Layer 7 of a small transformer language model trained on English Wikipedia (10 layers, counted from 0, width 96).
A neuron adds its activation times its output weights to the MLP's output. To switch it off is to set its activation to zero at one token and run the rest of the model.

Output weights of the MLP neurons that the questions are about. A number n stands for n times 0.00098.
n3: 152 -38 -308 -74 -113 -76 -4 -34 82 -73 -65 23 -74 86 -65 16 105 -18 -49 76 54 129 48 -66 -5 -118 185 -104 242 -16 136 178 42 -53 -31 -136 87 123 -171 -36 -292 -125 177 -138 -3 -272 -32 55 -63 -110 -132 -76 36 56 -4 39 -23 149 -87 -5 -12 -7 -310 -83 20 19 36 103 37 90 -109 -2 8 57 -203 -229 184 -22 -18 -104 86 -72 48 -25 -69 67 7 -68 -78 -29 78 -85 -192 25 -79 136
n6: 116 96 1 -38 123 81 -22 -81 120 -57 63 77 42 -110 -65 -93 15 -8 87 134 119 2 53 -148 -61 -29 146 -111 -59 161 -187 61 65 -174 -7 56 59 187 -1 3 -86 -34 -184 -51 110 56 43 -44 41 -7 -417 -3 103 97 -32 77 198 25 89 133 -209 156 -83 26 92 -57 -16 -194 52 -65 -14 127 -115 -95 -229 152 -70 57 97 16 10 -156 -119 35 -198 43 111 -98 -84 87 -39 -51 162 -142 -64 112
n59: -307 -26 225 -203 137 -31 -85 -73 5 97 -129 -29 37 -95 -1 -36 -56 58 7 -68 -128 68 -25 -65 109 -77 82 -73 -143 11 219 -15 -133 -73 -124 -103 -294 -101 -64 138 37 111 211 48 77 -61 89 71 -187 -89 214 82 46 145 -69 35 53 118 20 -52 -18 -117 36 165 -99 -137 -37 128 -120 208 -9 -111 15 -23 52 -140 145 35 5 -163 79 -54 -83 160 -10 151 -69 -226 23 47 10 135 -112 80 37 -97
n72: 170 -51 -113 -89 -54 27 128 118 -243 36 -149 229 -187 21 -52 -87 16 -82 137 -182 -68 -14 24 87 19 29 -94 -61 -8 211 -60 -199 -50 172 -112 97 -37 -142 47 -38 5 -85 -78 -157 -144 -126 -92 -75 -7 73 -168 4 2 139 35 150 -28 106 -186 -39 -272 -104 -141 143 -71 61 152 -176 -65 -64 -135 113 -126 6 162 10 43 -75 -60 102 -17 -138 -10 -34 26 -189 -3 -84 247 45 64 31 -39 50 13 -61
n106: 147 -40 -185 -9 118 8 165 160 12 44 48 -10 274 -117 -137 -60 -45 -273 -6 -70 149 0 138 98 34 50 56 -32 -40 -40 -2 169 148 -71 -149 63 -6 -9 18 -126 -91 49 -123 241 -52 -120 -52 136 -146 -171 -147 38 56 25 18 131 -76 97 -51 116 -63 104 59 -90 -28 -178 -93 77 -69 -167 -99 -165 97 -60 -15 84 52 -41 -142 -103 -162 -28 -209 113 -217 6 -43 -74 -84 20 82 84 20 -41 -4 -21
n128: 17 83 126 -215 -122 -130 -35 -54 -63 55 -86 154 -105 -146 161 -38 -189 17 -87 -187 -22 -88 128 -79 71 45 132 50 240 68 162 128 -101 9 15 87 28 18 103 7 5 -83 26 92 82 -154 110 -201 49 9 101 -10 -151 -175 -154 -14 78 -29 -52 -29 -129 -90 -174 163 3 63 -199 75 6 -247 -21 -49 -262 -33 -97 -35 -212 -45 70 -45 80 -142 -82 -8 165 -37 -66 -54 105 1 -172 191 44 47 -82 232
n144: 66 -62 -185 101 -179 75 -31 32 35 103 -84 -77 73 106 -115 1 -13 25 -98 18 -66 30 252 -198 26 114 -140 -3 459 87 287 40 27 -108 0 133 -70 30 -37 -48 36 106 -43 41 -40 -49 20 -20 -154 2 174 -195 -85 -52 -21 22 59 -40 109 134 103 72 134 -82 -98 92 -15 15 109 -6 -31 -74 -68 86 93 -124 -182 125 165 -63 -5 -20 48 -43 -107 -58 169 24 23 -140 -166 -18 -75 19 57 -50
n148: -25 179 -110 -356 13 71 -31 -52 27 77 55 -145 57 -31 -42 37 -4 46 -2 -26 -43 -102 -218 50 92 -52 290 161 201 51 32 -31 73 72 -63 79 4 -1 0 17 -12 -27 86 31 6 -115 95 142 -95 -12 -145 8 99 -128 -280 -16 74 95 -204 -127 51 70 34 -112 10 -57 6 49 -87 52 156 -53 185 88 -51 -138 110 -121 -50 62 15 53 56 52 -91 15 -67 -112 -120 -67 87 -131 180 154 171 105
n158: -103 -155 -81 -48 -62 -108 49 -181 -10 -187 -102 -77 -120 -82 -174 -144 4 -197 11 46 61 25 -115 83 267 4 -47 -192 12 -180 -46 -113 45 -55 107 -45 24 173 74 -47 187 27 26 179 -89 65 66 -171 130 -19 -242 217 -25 -102 191 92 283 36 106 -59 -4 -237 -113 78 22 -152 -107 125 401 35 5 22 79 -93 -174 -12 -141 -2 -93 -84 96 129 -92 -32 113 -54 157 134 -29 -33 7 -28 47 -149 -19 24
n162: -163 41 -57 -183 -95 100 -13 -51 46 73 -46 61 92 -93 54 -132 -161 -27 100 55 19 -22 -195 97 120 241 89 -36 -9 -7 240 37 227 123 -17 73 -50 113 72 -158 149 -197 -40 -78 -75 -188 -17 147 88 -80 -473 57 99 -178 198 67 -98 157 93 -106 -144 89 -25 -88 25 -69 -116 -63 6 231 31 -11 -80 -31 -50 131 34 50 4 -83 -187 -59 36 10 27 -154 -149 137 108 -58 -71 -107 -24 -14 -126 32
n222: -41 114 172 17 -119 52 105 -235 -95 10 -6 35 -6 -59 213 -65 -162 2 -62 71 -211 43 62 -183 82 -96 66 52 -6 -54 -36 28 -109 -20 209 -82 2 36 -70 -54 54 -263 -48 -86 -62 177 266 -73 13 -132 82 43 99 -137 -158 166 -44 34 -13 -216 -46 47 62 -1 195 -56 66 -139 -101 -96 -3 24 -86 197 -153 30 32 136 -97 14 5 41 1 -55 67 128 -115 -92 -7 46 267 -36 -76 89 -17 107
n230: -321 103 0 -101 29 103 -140 -136 -53 3 -58 -136 26 -36 106 68 -114 -8 -40 -88 259 7 127 55 275 -14 -27 -74 93 -129 211 -29 -88 303 114 -74 56 46 117 -79 42 -224 137 49 -4 -113 -233 89 220 310 -14 -42 130 56 -130 -199 -33 -35 55 -92 1 4 57 15 88 120 -98 -81 59 89 103 14 -44 -130 -136 -119 -36 -53 -54 78 28 -60 55 -13 66 -113 -45 61 -77 -136 107 -11 -129 -77 191 105
n234: 124 -58 -323 201 46 1 -17 -187 -43 -16 -106 -53 197 -150 88 20 98 -15 43 -63 -112 -144 -19 -152 -51 131 -156 54 -54 220 -185 41 107 86 28 -215 30 -14 1 26 176 -124 -100 -195 -80 -67 -17 -131 87 230 -118 -81 -66 22 61 74 -47 21 140 77 -120 -100 -38 -53 103 -35 54 -62 201 57 127 -37 -98 86 -68 6 -126 -78 27 165 45 62 63 53 -128 -121 87 -275 92 -107 -92 -81 221 37 105 79
n235: -220 56 184 -11 -4 76 49 -164 -34 -62 -74 -102 -166 -68 -44 95 -102 26 0 -94 67 -2 56 75 84 -145 97 -84 86 -36 33 -174 -24 -105 -8 -101 -168 -116 -4 -201 28 -11 -36 -138 -155 272 21 68 -88 62 305 -93 -41 -28 -28 52 213 -33 71 -226 126 -72 -62 80 5 22 63 207 14 82 5 -146 -129 43 32 44 58 -74 99 249 163 8 -233 188 101 82 25 24 66 -37 -50 86 -41 8 18 -7
n241: -1 63 -14 -10 -166 -163 65 -190 75 64 92 18 49 -81 71 -131 149 27 -98 140 142 13 -154 -51 123 -16 35 170 -49 96 6 -36 15 -48 11 -110 -46 34 -97 234 -34 77 43 125 -182 -140 229 -38 -6 260 -94 95 -87 133 37 -151 -109 99 -14 13 -71 -51 45 73 -45 -43 105 -150 53 98 -85 -13 -35 4 104 33 -5 23 152 -107 210 7 -148 129 -255 -114 141 106 -71 -116 160 159 -270 -32 -104 -99
n242: -350 41 -159 104 65 -12 -64 -30 -82 -95 -125 -23 115 -35 16 4 -106 75 -63 -15 58 -65 -268 51 38 70 76 203 42 -26 -34 -2 66 40 -119 137 187 -8 -6 -89 6 -401 13 -23 59 110 82 7 -19 346 -304 -40 94 -61 17 -241 -96 -18 56 31 -143 150 -29 37 5 24 19 20 -77 139 13 -42 -163 -131 -228 61 39 89 45 135 22 -45 75 13 -34 17 -79 -47 -47 4 33 36 96 77 33 -217

Each question names a token from some text and the token that comes next. It shows the activations a of the neurons there, in the order above. A number n stands for n times 0.073.

Then comes g, the gradient of the next token's log-probability with respect to the MLP's output, scaled to length 1. A neuron's effect is roughly proportional to its activation times (output weights . g). A number n stands for n times 0.00082.

" ", then "ide"
a: -1 3 -15 0 -1 -3 0 34 -1 45 5 -1 -1 -1 -2 7
g: 91 25 -52 56 -154 -54 242 183 124 60 130 138 -113 170 -70 102 -103 273 -22 85 64 -33 101 41 -73 47 59 -91 -84 276 43 -19 57 -215 21 -13 -163 227 9 125 -365 -12 -118 51 -77 162 68 80 96 -82 -53 104 -3 151 46 36 79 -7 97 -120 2 43 -118 -319 -198 -96 12 -47 -18 -14 89 -50 71 -166 48 -242 -265 -24 -282 6 -27 -23 -141 -150 -214 -119 127 99 -104 -23 66 48 -77 37 19 161
Switching off which neuron hurts the next token most? n59

"s", then " and"
a: 3 -1 5 -11 -6 0 -2 -1 26 4 -1 2 -2 -1 6 -2
g: -11 24 -197 -27 -180 83 -306 111 -217 166 -205 -122 90 157 -71 -81 -68 -53 -280 80 -7 -56 -18 175 9 49 -35 167 -45 -62 72 -50 73 -50 44 -26 151 148 53 -133 128 -174 82 137 -178 -113 90 -68 38 -50 -26 -30 218 32 41 -54 -6 -5 32 185 -258 -220 -321 -36 -113 -149 -72 13 -127 52 -81 169 -189 -81 30 -262 41 39 -64 68 -239 -91 20 -44 -43 -39 101 22 81 -75 -10 -277 131 -7 112 134
Switching off which neuron hurts the next token most? n158

" C", then "oy"
a: 6 4 0 3 4 -3 2 29 0 17 -2 0 1 -25 -3 3
g: 113 89 -176 8 -46 42 14 -76 -127 -111 233 106 -142 117 -35 15 257 162 -6 -107 -58 102 60 -192 50 -102 27 265 -41 -3 19 104 21 17 -60 98 42 -272 -7 50 -127 111 26 -6 -26 -184 -292 -110 41 184 -209 193 146 -160 19 -91 -181 -11 -94 165 109 135 -60 51 25 -61 -217 117 91 -106 234 -138 128 56 -126 -8 -93 6 -244 75 197 -99 55 -173 -145 -219 58 43 -116 -44 -12 257 26 51 -38 31
Which two neurons, each switched off alone, lower its probability most, in order? n235, n148

"st", then " ra"
a: -7 0 2 -1 3 0 -1 0 2 -4 0 -2 -3 2 0 3
g: 48 -298 99 57 -178 148 -36 -122 -128 110 -11 241 -20 -71 -24 260 -195 -90 27 -76 -5 -19 -223 84 -136 -174 -181 78 -212 66 -33 -56 35 136 -43 64 68 302 -14 109 -47 -278 -33 -23 101 67 24 -150 22 198 -142 152 -77 46 25 -68 21 -49 129 -105 -49 -47 215 -105 -16 141 -11 211 124 197 218 46 30 148 103 -47 -66 19 129 52 -260 101 -82 -112 -194 -64 -69 -179 -30 -26 77 -51 79 -73 178 54
Which two neurons, each switched off alone, lower its probability most, in order? n3, n242

" c", then "ounc"
a: 8 4 -2 7 5 -4 0 1 0 50 0 2 2 -15 -2 4
g: -62 -148 41 111 86 129 -142 -71 73 -88 -192 27 256 -42 135 250 150 -138 44 73 -107 223 77 80 -58 69 -113 -133 146 21 -135 -83 -147 68 -3 -1 53 170 -4 -138 -148 100 20 151 -257 109 131 -111 -16 -178 5 -38 9 31 5 118 405 -32 -178 -44 -13 170 -87 -200 281 30 60 215 -27 -21 -94 -26 -29 148 57 -20 -54 64 -63 156 -19 201 -202 -14 13 16 -112 -274 -16 31 31 -70 -87 -97 -173 -55
Which neuron, switched off, raises the next token's probability most? n162

" ", then "6"
a: -10 0 -13 -4 1 -3 1 53 0 19 1 -1 1 -4 -3 8
g: -114 -77 -92 -97 -28 -21 95 7 -113 266 138 112 260 97 128 120 -88 -81 -44 -24 59 -121 62 63 -151 -62 -161 27 45 -20 -23 97 6 -13 59 -223 -38 -167 -151 121 -51 368 -117 -36 -51 -73 -173 289 -48 44 64 -66 289 53 -38 -14 12 30 -88 310 21 137 349 98 -78 -141 -19 74 25 -25 273 31 -6 -108 -40 -210 -54 47 0 -23 11 183 93 -103 -149 105 -161 -90 -149 41 139 -30 17 -20 -129 -63
Switching off which neuron hurts the next token most? n148

"ight", then " p"
a: -16 19 0 -5 0 -23 -5 -1 0 -2 1 -4 0 1 1 5
g: 139 79 103 119 -105 106 -17 -184 0 -7 72 -164 -54 -18 63 -101 -111 -7 -292 -86 61 -271 -75 -126 -35 7 76 28 -149 66 -102 -2 -6 11 310 -121 131 -259 -98 108 -4 -182 107 -76 8 139 -214 137 43 206 -22 14 -298 110 190 12 49 -143 105 27 79 -16 228 -94 45 -235 0 177 144 52 54 199 -16 48 85 -22 -9 41 -267 47 142 185 66 -43 -56 -70 66 -94 50 320 -100 -72 -28 65 14 -8
Which two neurons, each switched off alone, lower its probability most, in order? n128, n3

" O", then "b"
a: 1 -5 -2 -2 2 1 -1 47 0 2 1 1 0 0 -1 3
g: 45 106 -25 79 -40 67 -191 -126 20 -117 -90 237 -62 -33 44 -43 -119 -5 209 -166 34 119 -61 117 -209 -48 10 -44 -115 -275 24 102 3 62 -43 156 -13 -244 -253 -126 -101 -251 116 27 104 -15 -147 114 -5 -13 -44 97 187 14 59 -77 -5 -129 -71 -95 141 151 -219 -107 90 -61 28 -35 54 137 -6 100 124 25 -49 -7 -334 20 41 108 -103 92 291 107 -85 -41 150 177 115 -54 -233 167 -111 -156 212 -126
Which neuron, switched off, raises the next token's probability most? n148

"er", then " bro"
a: -1 -4 2 -12 0 0 0 -2 0 -2 17 -1 1 -3 0 3
g: -8 -109 -24 69 -109 265 157 -240 -71 -138 198 0 123 -90 47 -81 119 -70 -40 -109 -197 -90 193 -3 -21 -200 141 289 147 -67 -5 89 -18 -12 -104 -127 151 -237 -63 143 43 -147 73 -62 208 -128 12 -225 195 42 196 191 -94 -232 -168 99 72 -77 -24 -61 -130 108 -36 140 126 -108 29 -25 154 36 -125 -152 -1 157 89 27 53 -53 3 -238 40 -134 -144 -156 211 53 42 -81 64 92 -144 -63 -68 44 -8 94
Switching off which neuron hurts the next token most? n222

"am", then "a"
a: 1 -7 1 0 3 -30 -1 5 12 2 17 -1 0 -5 0 5
g: 80 -70 -212 7 -102 -202 -70 -126 -196 103 104 -10 244 112 -207 -42 -129 -45 165 211 122 -99 -147 31 -93 21 -19 100 16 -126 20 24 90 332 -4 44 -156 -208 -38 205 330 36 148 180 113 134 -118 66 58 60 40 -5 237 53 -177 130 132 -15 -239 -97 -95 -77 -2 -137 98 11 6 -44 -175 171 216 84 153 -61 -26 83 10 -93 -181 21 27 120 208 -1 -50 14 112 89 -83 -29 -52 -28 -104 -9 139 -64
Switching off which neuron hurts the next token most? n128

" to", then "wn"
a: -2 4 0 -19 1 2 2 -3 -1 -1 4 -3 -4 2 110 6
g: -145 187 91 -48 -158 119 110 20 100 -243 -13 5 215 -11 5 -31 -292 -62 22 -96 66 107 85 397 -111 6 -61 72 120 216 112 80 223 -3 -161 -15 31 -41 29 126 -187 92 -227 100 29 75 142 -12 71 -111 91 116 -149 -42 28 26 -62 34 -244 193 -93 196 20 -210 -122 127 -3 -28 8 -155 -208 36 193 54 -50 -80 51 -50 99 -46 141 -69 -110 86 -50 170 45 71 70 -23 197 195 131 115 -49 155
Switching off which neuron hurts the next token most? n241

" ", then "2"
a: -1 -3 2 8 -2 -3 2 26 -1 91 -3 -1 -3 -5 -3 7
g: -25 -40 -73 -77 38 -213 97 -195 -42 81 -215 -102 -70 64 8 -15 -52 -72 168 -137 -5 -152 -126 78 61 96 -16 -63 -51 -57 -269 -16 160 72 104 -125 214 234 136 -170 141 -54 -26 -21 82 59 -1 -151 15 -6 61 158 99 222 -73 139 178 319 47 -215 -85 56 79 134 -42 -134 -56 -33 -93 48 -296 -266 -150 251 50 87 43 107 135 -128 -201 161 32 81 -117 -84 4 38 77 -9 196 26 164 94 -61 29
Switching off which neuron hurts the next token most? n162

" t", then "er"
a: 10 -1 0 6 2 8 1 5 -1 4 0 5 2 -73 -3 -2
g: 15 40 63 -79 -61 -96 -109 31 -206 95 1 -20 123 -96 160 283 -56 -44 -75 99 -9 -113 -147 8 -71 266 -4 5 -46 -76 111 140 -72 6 -10 -143 -46 -103 98 146 -48 -326 15 185 -15 -256 22 145 403 -53 -39 67 -163 -105 9 48 94 -44 75 -75 -225 -57 59 -89 171 -89 -122 -33 -240 -226 240 -173 -85 122 8 -51 27 -102 22 -23 -190 -165 197 229 2 -59 -32 -109 100 -16 -73 -56 -6 -127 -68 -34
Switching off which neuron hurts the next token most? n235

" played", then " off"
a: -1 5 0 -1 0 4 -29 1 0 0 0 -1 0 -19 1 5
g: -38 -180 -166 87 101 108 32 -215 123 31 -44 -76 246 75 -143 151 119 54 -21 77 -149 83 -57 -106 148 17 -54 87 53 141 90 12 -93 -40 -3 140 246 -90 119 82 63 -3 -158 20 -120 31 -115 -167 176 -83 41 211 -173 201 -115 -105 -267 -4 -134 -135 -166 70 220 -205 132 156 -34 66 5 60 33 -99 -99 -6 -57 -176 92 -95 26 -50 232 73 0 -71 190 95 96 -128 -81 -131 -300 73 -105 31 178 219
Switching off which neuron hurts the next token most? n235

" L", then "is"
a: 1 2 -7 1 3 -1 2 7 0 3 -1 1 4 4 1 2
g: -53 91 79 -48 -162 35 130 -45 149 -253 -35 106 -41 99 -88 -15 -52 29 40 -224 75 47 -24 268 -40 -164 47 -147 -119 201 19 -50 58 -182 -51 -99 -268 -112 -227 -137 -161 -76 55 88 -150 89 -67 -114 301 -19 -6 168 74 94 312 128 -132 112 207 -82 47 113 -171 74 -64 -30 -56 176 -84 -21 168 180 35 -95 203 -4 -64 51 16 41 -4 118 21 -91 -112 15 193 2 219 78 -13 211 -128 -121 8 -132
Which neuron, switched off, raises the next token's probability most? n148

"m", then "i"
a: 2 9 63 -2 8 0 -7 2 -3 -3 1 0 7 0 2 -3
g: 86 -208 18 -41 82 -54 -175 -13 -78 -3 65 186 17 -88 225 -152 -170 0 109 -32 -140 34 91 94 53 -222 72 -31 91 -109 -206 143 4 -151 -350 -85 -38 -21 -33 57 79 -82 -302 -32 162 17 54 -12 -173 183 92 10 -69 -15 120 -8 -48 30 -342 3 -43 54 -101 197 47 119 52 -145 153 -3 -297 12 159 41 -136 -207 121 -78 -97 128 -96 42 2 -25 109 102 -108 -196 141 84 51 -167 -192 13 146 31
Switching off which neuron hurts the next token most? n59

"or", then "nt"
a: 0 -8 2 -1 0 3 0 15 2 -6 -2 2 -2 0 2 -3
g: 28 19 41 -89 48 199 26 -97 -203 -40 152 -10 52 169 167 -114 156 -46 -93 184 -29 -202 70 132 -67 133 18 -102 149 207 -6 19 -175 -77 -58 123 123 36 -97 -41 -146 -53 -91 21 80 187 -131 -233 -72 -33 18 -171 115 -89 -22 -61 146 -107 -178 155 181 -62 -61 61 -26 79 203 218 -270 -37 -207 85 11 151 4 -16 -105 184 22 -12 53 48 24 139 270 295 -87 -109 102 8 100 -50 130 58 -288 -118
Switching off which neuron hurts the next token most? n162

" R", then "ang"
a: 8 -1 -1 2 -2 -1 6 0 3 -5 0 -2 2 2 12 0
g: -46 -151 52 -106 -24 -5 69 -58 -59 327 77 161 -44 -119 -134 -14 -83 2 -60 -15 -143 -24 -28 -214 -89 12 38 225 -56 182 36 -48 93 215 -3 -72 18 62 -231 -111 1 50 -67 114 90 47 -35 163 -70 -100 -42 -24 164 3 -22 -77 -155 155 -265 -91 66 -13 -121 -42 -159 -61 5 -131 297 40 169 -7 239 242 -191 -222 59 31 200 9 -171 178 182 -130 -64 20 59 6 99 196 46 138 -242 40 -18 200
Switching off which neuron hurts the next token most? n3

"ers", then " for"
a: 0 -2 2 -69 2 1 -8 6 -10 1 -2 0 1 -11 9 7
g: 139 -246 -2 41 254 -119 -120 -144 -175 -22 304 127 127 44 -23 52 -86 92 14 71 90 -104 -19 -229 114 46 -16 87 -155 56 220 45 -4 -8 70 35 48 129 7 -39 -21 -266 -76 166 36 -154 71 252 -10 118 -25 -154 -25 287 44 30 296 9 64 117 -65 34 -92 50 -116 -55 -16 195 -1 72 -119 -35 -34 119 29 -15 55 299 48 52 -67 118 118 59 -159 -14 242 -193 -90 138 82 193 -163 -32 52 -139
Switching off which neuron hurts the next token most? n72

"j", then "e"
a: 3 5 15 -39 3 2 -2 1 7 1 36 12 -4 0 2 3
g: 140 -36 -185 98 5 -15 -72 -132 -43 72 -119 124 174 -193 -71 167 -130 -143 10 -44 76 113 1 91 -41 172 62 60 -2 -86 152 140 -28 -45 -1 154 -102 79 130 175 3 -178 -25 57 192 -13 -24 134 -26 44 -143 -79 115 -36 34 44 -35 -50 -173 84 11 -84 -17 -20 93 -64 -149 -167 358 -48 183 -176 -98 81 -35 -4 355 -59 -171 102 -17 -83 -91 16 -181 16 351 41 -26 -75 166 74 -372 21 181 7
Switching off which neuron hurts the next token most? n230

"ley", then " cl"
a: -4 20 8 0 3 -1 4 -1 -9 1 -2 -7 2 -2 7 8
g: -4 -123 35 4 145 188 73 -151 -144 -78 87 71 35 166 35 118 12 -172 -82 61 -130 -62 -13 -117 -246 -353 -85 -38 3 47 -255 132 -78 -35 38 61 165 -157 76 28 -105 -17 -156 -26 82 -25 -30 -43 195 126 1 -49 -11 307 30 110 -1 -115 37 -206 -114 24 -21 -131 -133 -4 142 43 185 97 257 -98 -121 -82 -65 7 -4 70 130 -83 -154 42 -102 -68 -207 -253 234 -104 83 101 -125 -260 43 32 -218 60
Switching off which neuron hurts the next token most? n6

" by", then " three"
a: 0 0 5 0 -23 -2 -39 3 1 1 1 -3 6 1 4 -1
g: 52 -81 174 -88 210 108 -3 71 -80 -235 90 -26 -308 -59 163 -221 25 53 189 124 -200 17 39 -150 -53 -42 -63 80 38 -460 -58 -9 -26 -69 135 -5 196 -74 -92 24 -57 -64 -12 56 99 23 66 -102 55 165 195 -79 56 3 -69 92 -35 -74 -287 -51 -129 72 3 137 83 -83 -4 -12 78 137 87 -123 -15 -46 -86 -91 -166 182 -7 -217 110 90 -51 -233 217 31 32 -78 -15 -183 103 -120 38 168 -61 196
Switching off which neuron hurts the next token most? n106

" f", then "ind"
a: 9 -5 6 -6 2 -5 -1 1 7 2 -29 -1 -1 0 -3 0
g: 38 -110 125 159 17 96 168 -181 -29 35 -49 224 -26 -5 -43 103 -63 430 61 106 -102 -218 160 7 0 -9 -90 173 82 135 -154 -125 -82 -134 3 145 -144 371 -61 -47 -23 -110 111 -7 -51 -3 -22 -121 -318 -82 54 241 92 3 53 28 -225 62 -60 -89 -212 -145 -47 142 58 32 201 -66 -234 132 54 27 -94 -71 30 -104 -154 40 50 140 117 13 156 -128 22 157 64 76 63 -91 -67 22 105 -6 24 22
Which neuron, switched off, raises the next token's probability most? n222

",", then " the"
a: -1 0 0 -10 3 0 21 -3 0 -2 -1 0 3 -5 1 1
g: 134 32 170 -70 33 108 -164 152 217 118 188 1 -267 118 -55 94 -107 176 61 -123 33 -98 -31 44 -20 -127 -83 -49 -10 -43 -51 76 -221 265 85 10 -48 31 4 185 -209 -277 -19 -71 -209 -101 175 -57 -233 146 -101 34 5 145 125 -118 -106 -25 -59 52 65 -129 -38 -187 89 -154 -43 30 77 125 282 -56 -19 206 154 141 77 16 -73 196 43 -183 -102 38 -33 -117 -180 113 -73 -77 59 221 57 148 -50 65
Which neuron, switched off, raises the next token's probability most? n144

" N", then "ash"
a: 6 2 -2 0 2 4 0 -2 2 -1 1 0 0 -1 2 -6
g: 6 129 -33 12 -80 210 88 -136 25 -68 285 169 182 55 139 -185 -46 65 135 -104 118 -266 83 65 121 57 56 64 -26 73 -118 -40 -102 -20 -63 -23 -221 39 139 50 -183 429 -68 60 -230 -141 -46 125 -248 -67 -39 104 86 147 61 48 -27 41 -265 -56 66 74 40 29 33 9 -225 -125 -3 78 33 -251 -34 96 -231 -32 -71 142 -34 -85 -66 142 70 -178 -21 34 -169 -95 -113 -122 115 -72 -10 10 105 105
Switching off which neuron hurts the next token most? n242

" more", then " open"
a: 0 -1 -3 -27 7 -2 0 0 -9 4 -3 5 -2 -4 -8 -1
g: -131 -62 4 -10 219 17 -52 -190 17 -73 129 -23 150 30 -65 117 144 -128 -118 -229 93 -21 -113 -67 193 111 -25 35 -83 109 11 -21 -46 -144 -71 230 -42 48 99 88 -35 49 253 -58 80 -64 175 -2 77 -3 -8 114 -94 32 159 -102 -189 -101 38 -35 -30 260 246 -153 194 -59 122 -33 61 204 14 -49 -73 218 -23 -166 125 195 45 -27 151 -174 -116 21 -154 -58 -169 122 142 -267 -259 202 -31 -90 -140 -160
Switching off which neuron hurts the next token most? n72

" had", then " long"
a: -5 -3 0 5 -5 -13 -10 -1 2 4 -1 -1 0 -24 0 4
g: 241 -236 51 112 -194 44 184 -41 -19 -187 17 156 -24 268 -62 -61 -81 31 88 13 -301 37 -13 164 7 50 -60 23 23 -84 -189 7 111 -237 -155 14 -129 -46 -147 -11 -88 205 -227 -154 2 110 -4 -30 101 54 89 -19 155 -47 58 18 242 -12 -146 0 14 -90 -94 65 114 172 109 22 -154 -54 60 87 90 -304 83 46 -1 123 -99 64 243 136 -69 -183 -9 -145 208 -13 -76 -54 -7 -164 152 -60 242 -43
Switching off which neuron hurts the next token most? n128

" l", then "ab"
a: 3 -4 23 0 7 -4 5 0 -3 20 -2 0 3 -8 -2 -1
g: 27 8 -24 37 32 -199 -43 59 -110 197 -17 -111 122 -54 -71 -53 194 -92 -5 -120 188 -2 -25 131 118 -70 69 -35 -48 -34 -3 -114 -258 58 -91 -40 -12 77 -119 -30 -246 -110 25 -34 -302 152 -193 51 9 39 46 123 -81 -14 -218 49 46 62 -283 -194 -141 -35 -60 -9 134 -198 -48 -97 -61 -57 5 5 99 203 148 -147 335 68 -114 37 -152 120 245 32 -167 113 -56 -169 40 215 -65 -141 52 -108 120 -258
Switching off which neuron hurts the next token most? n59

" two", then " se"
a: -13 -1 -6 -23 0 6 -2 4 -3 2 -2 1 -4 0 1 -1
g: 159 -86 -16 -3 61 -113 -231 -222 122 77 140 -34 -126 267 126 -31 144 -47 -93 72 136 -127 256 139 -93 113 -90 -10 44 -126 -117 108 324 -209 -219 113 -166 -64 43 42 -173 -251 38 -53 97 -124 -13 -198 -68 78 -57 -55 -18 86 46 -33 36 60 210 -135 -56 -84 13 -11 65 -218 -135 -14 103 61 -79 68 -55 144 -68 -134 123 -50 -144 -214 81 -72 108 -11 22 -298 -121 137 115 3 177 74 14 49 -106 110
Which neuron, switched off, raises the next token's probability most? n3

" and", then " "
a: -4 -4 -1 -3 5 -5 -1 -6 -12 -4 0 66 5 0 1 3
g: -149 -131 -169 -25 -130 8 -87 -55 -158 -36 -53 -61 -186 51 152 -55 -325 -118 78 75 -22 -59 91 155 125 211 -3 5 123 4 88 65 -78 4 -61 -219 55 129 -84 25 59 -106 71 -6 -116 -61 101 -17 115 -21 192 132 -185 30 193 25 -103 222 11 -18 -198 93 276 39 -56 -185 110 152 -108 152 31 120 15 2 -272 -122 27 59 -38 -224 115 -12 44 110 101 73 -27 57 172 153 246 235 -245 13 53 184
Switching off which neuron hurts the next token most? n230

" me", then "et"
a: -4 4 -5 -9 -1 0 0 3 7 -1 1 1 -1 -2 -4 0
g: -134 103 -107 -88 64 62 -28 71 43 -181 -77 26 -4 -30 93 -36 -3 -166 -71 122 -128 196 94 13 105 -16 29 -220 46 17 22 140 -130 -228 290 79 -75 -35 249 101 84 204 -158 -27 -116 -137 156 -18 166 159 61 -169 28 10 338 66 5 -137 -18 43 16 43 5 -77 108 29 -35 37 135 -27 -105 -57 91 -114 -197 -30 82 -115 -70 14 -206 -180 -45 122 -99 -117 -78 259 -173 -388 -175 -99 41 -48 -10 168
Switching off which neuron hurts the next token most? n158

"ist", then " v"
a: -4 -40 8 -2 1 0 -4 6 12 6 1 0 -2 1 -3 2
g: -44 -106 77 47 96 -11 -213 23 -118 36 203 140 -67 48 -110 -38 -241 171 -133 34 114 35 7 -120 296 141 13 17 -137 164 -67 8 196 25 107 29 299 -234 -28 5 93 -92 44 202 -10 0 -8 33 129 92 7 72 -88 -39 -216 189 6 81 -17 106 -78 -79 -77 -190 235 -104 -133 -76 -119 -12 -134 -28 159 226 -125 156 -27 -49 83 -79 27 125 -21 47 -77 -262 89 -10 122 -62 -19 99 193 -60 243 290
Which neuron, switched off, raises the next token's probability most? n6

"are", then " pro"
a: -2 24 -9 -19 -4 -2 -9 -2 3 1 0 -3 3 2 8 6
g: 19 130 25 30 -3 214 -78 -6 61 -129 46 -57 154 -170 15 -79 29 -71 -379 18 -82 -60 -114 -206 -66 -87 164 32 -24 65 -49 29 13 -99 -48 158 175 -86 34 -93 -106 -138 182 -178 57 -265 160 82 153 314 21 19 -306 89 -16 236 -143 139 63 69 -150 98 -18 22 3 -130 -45 -121 -56 44 23 98 185 194 67 -113 282 28 -49 -139 -15 -60 -19 -93 -250 -52 172 -176 63 77 27 51 133 98 32 -7
Switching off which neuron hurts the next token most? n6

" c", then "oun"
a: 2 4 -2 1 3 -2 1 1 1 49 1 2 2 -13 5 7
g: -161 137 57 79 111 159 -261 -172 -219 -141 -35 29 7 -177 129 45 319 8 -26 161 -191 25 138 -415 142 -151 -148 -14 53 -123 -1 -77 70 -10 -28 57 -189 106 222 110 78 105 17 -47 -105 -38 -179 167 144 -67 -66 159 -53 24 -26 57 108 97 53 77 173 -20 104 -137 112 69 -154 -25 -25 -105 -72 -77 98 32 -27 200 -177 -149 62 146 209 5 56 -7 -206 -26 33 -10 20 3 -93 23 96 147 -180 -106
Which neuron, switched off, raises the next token's probability most? n162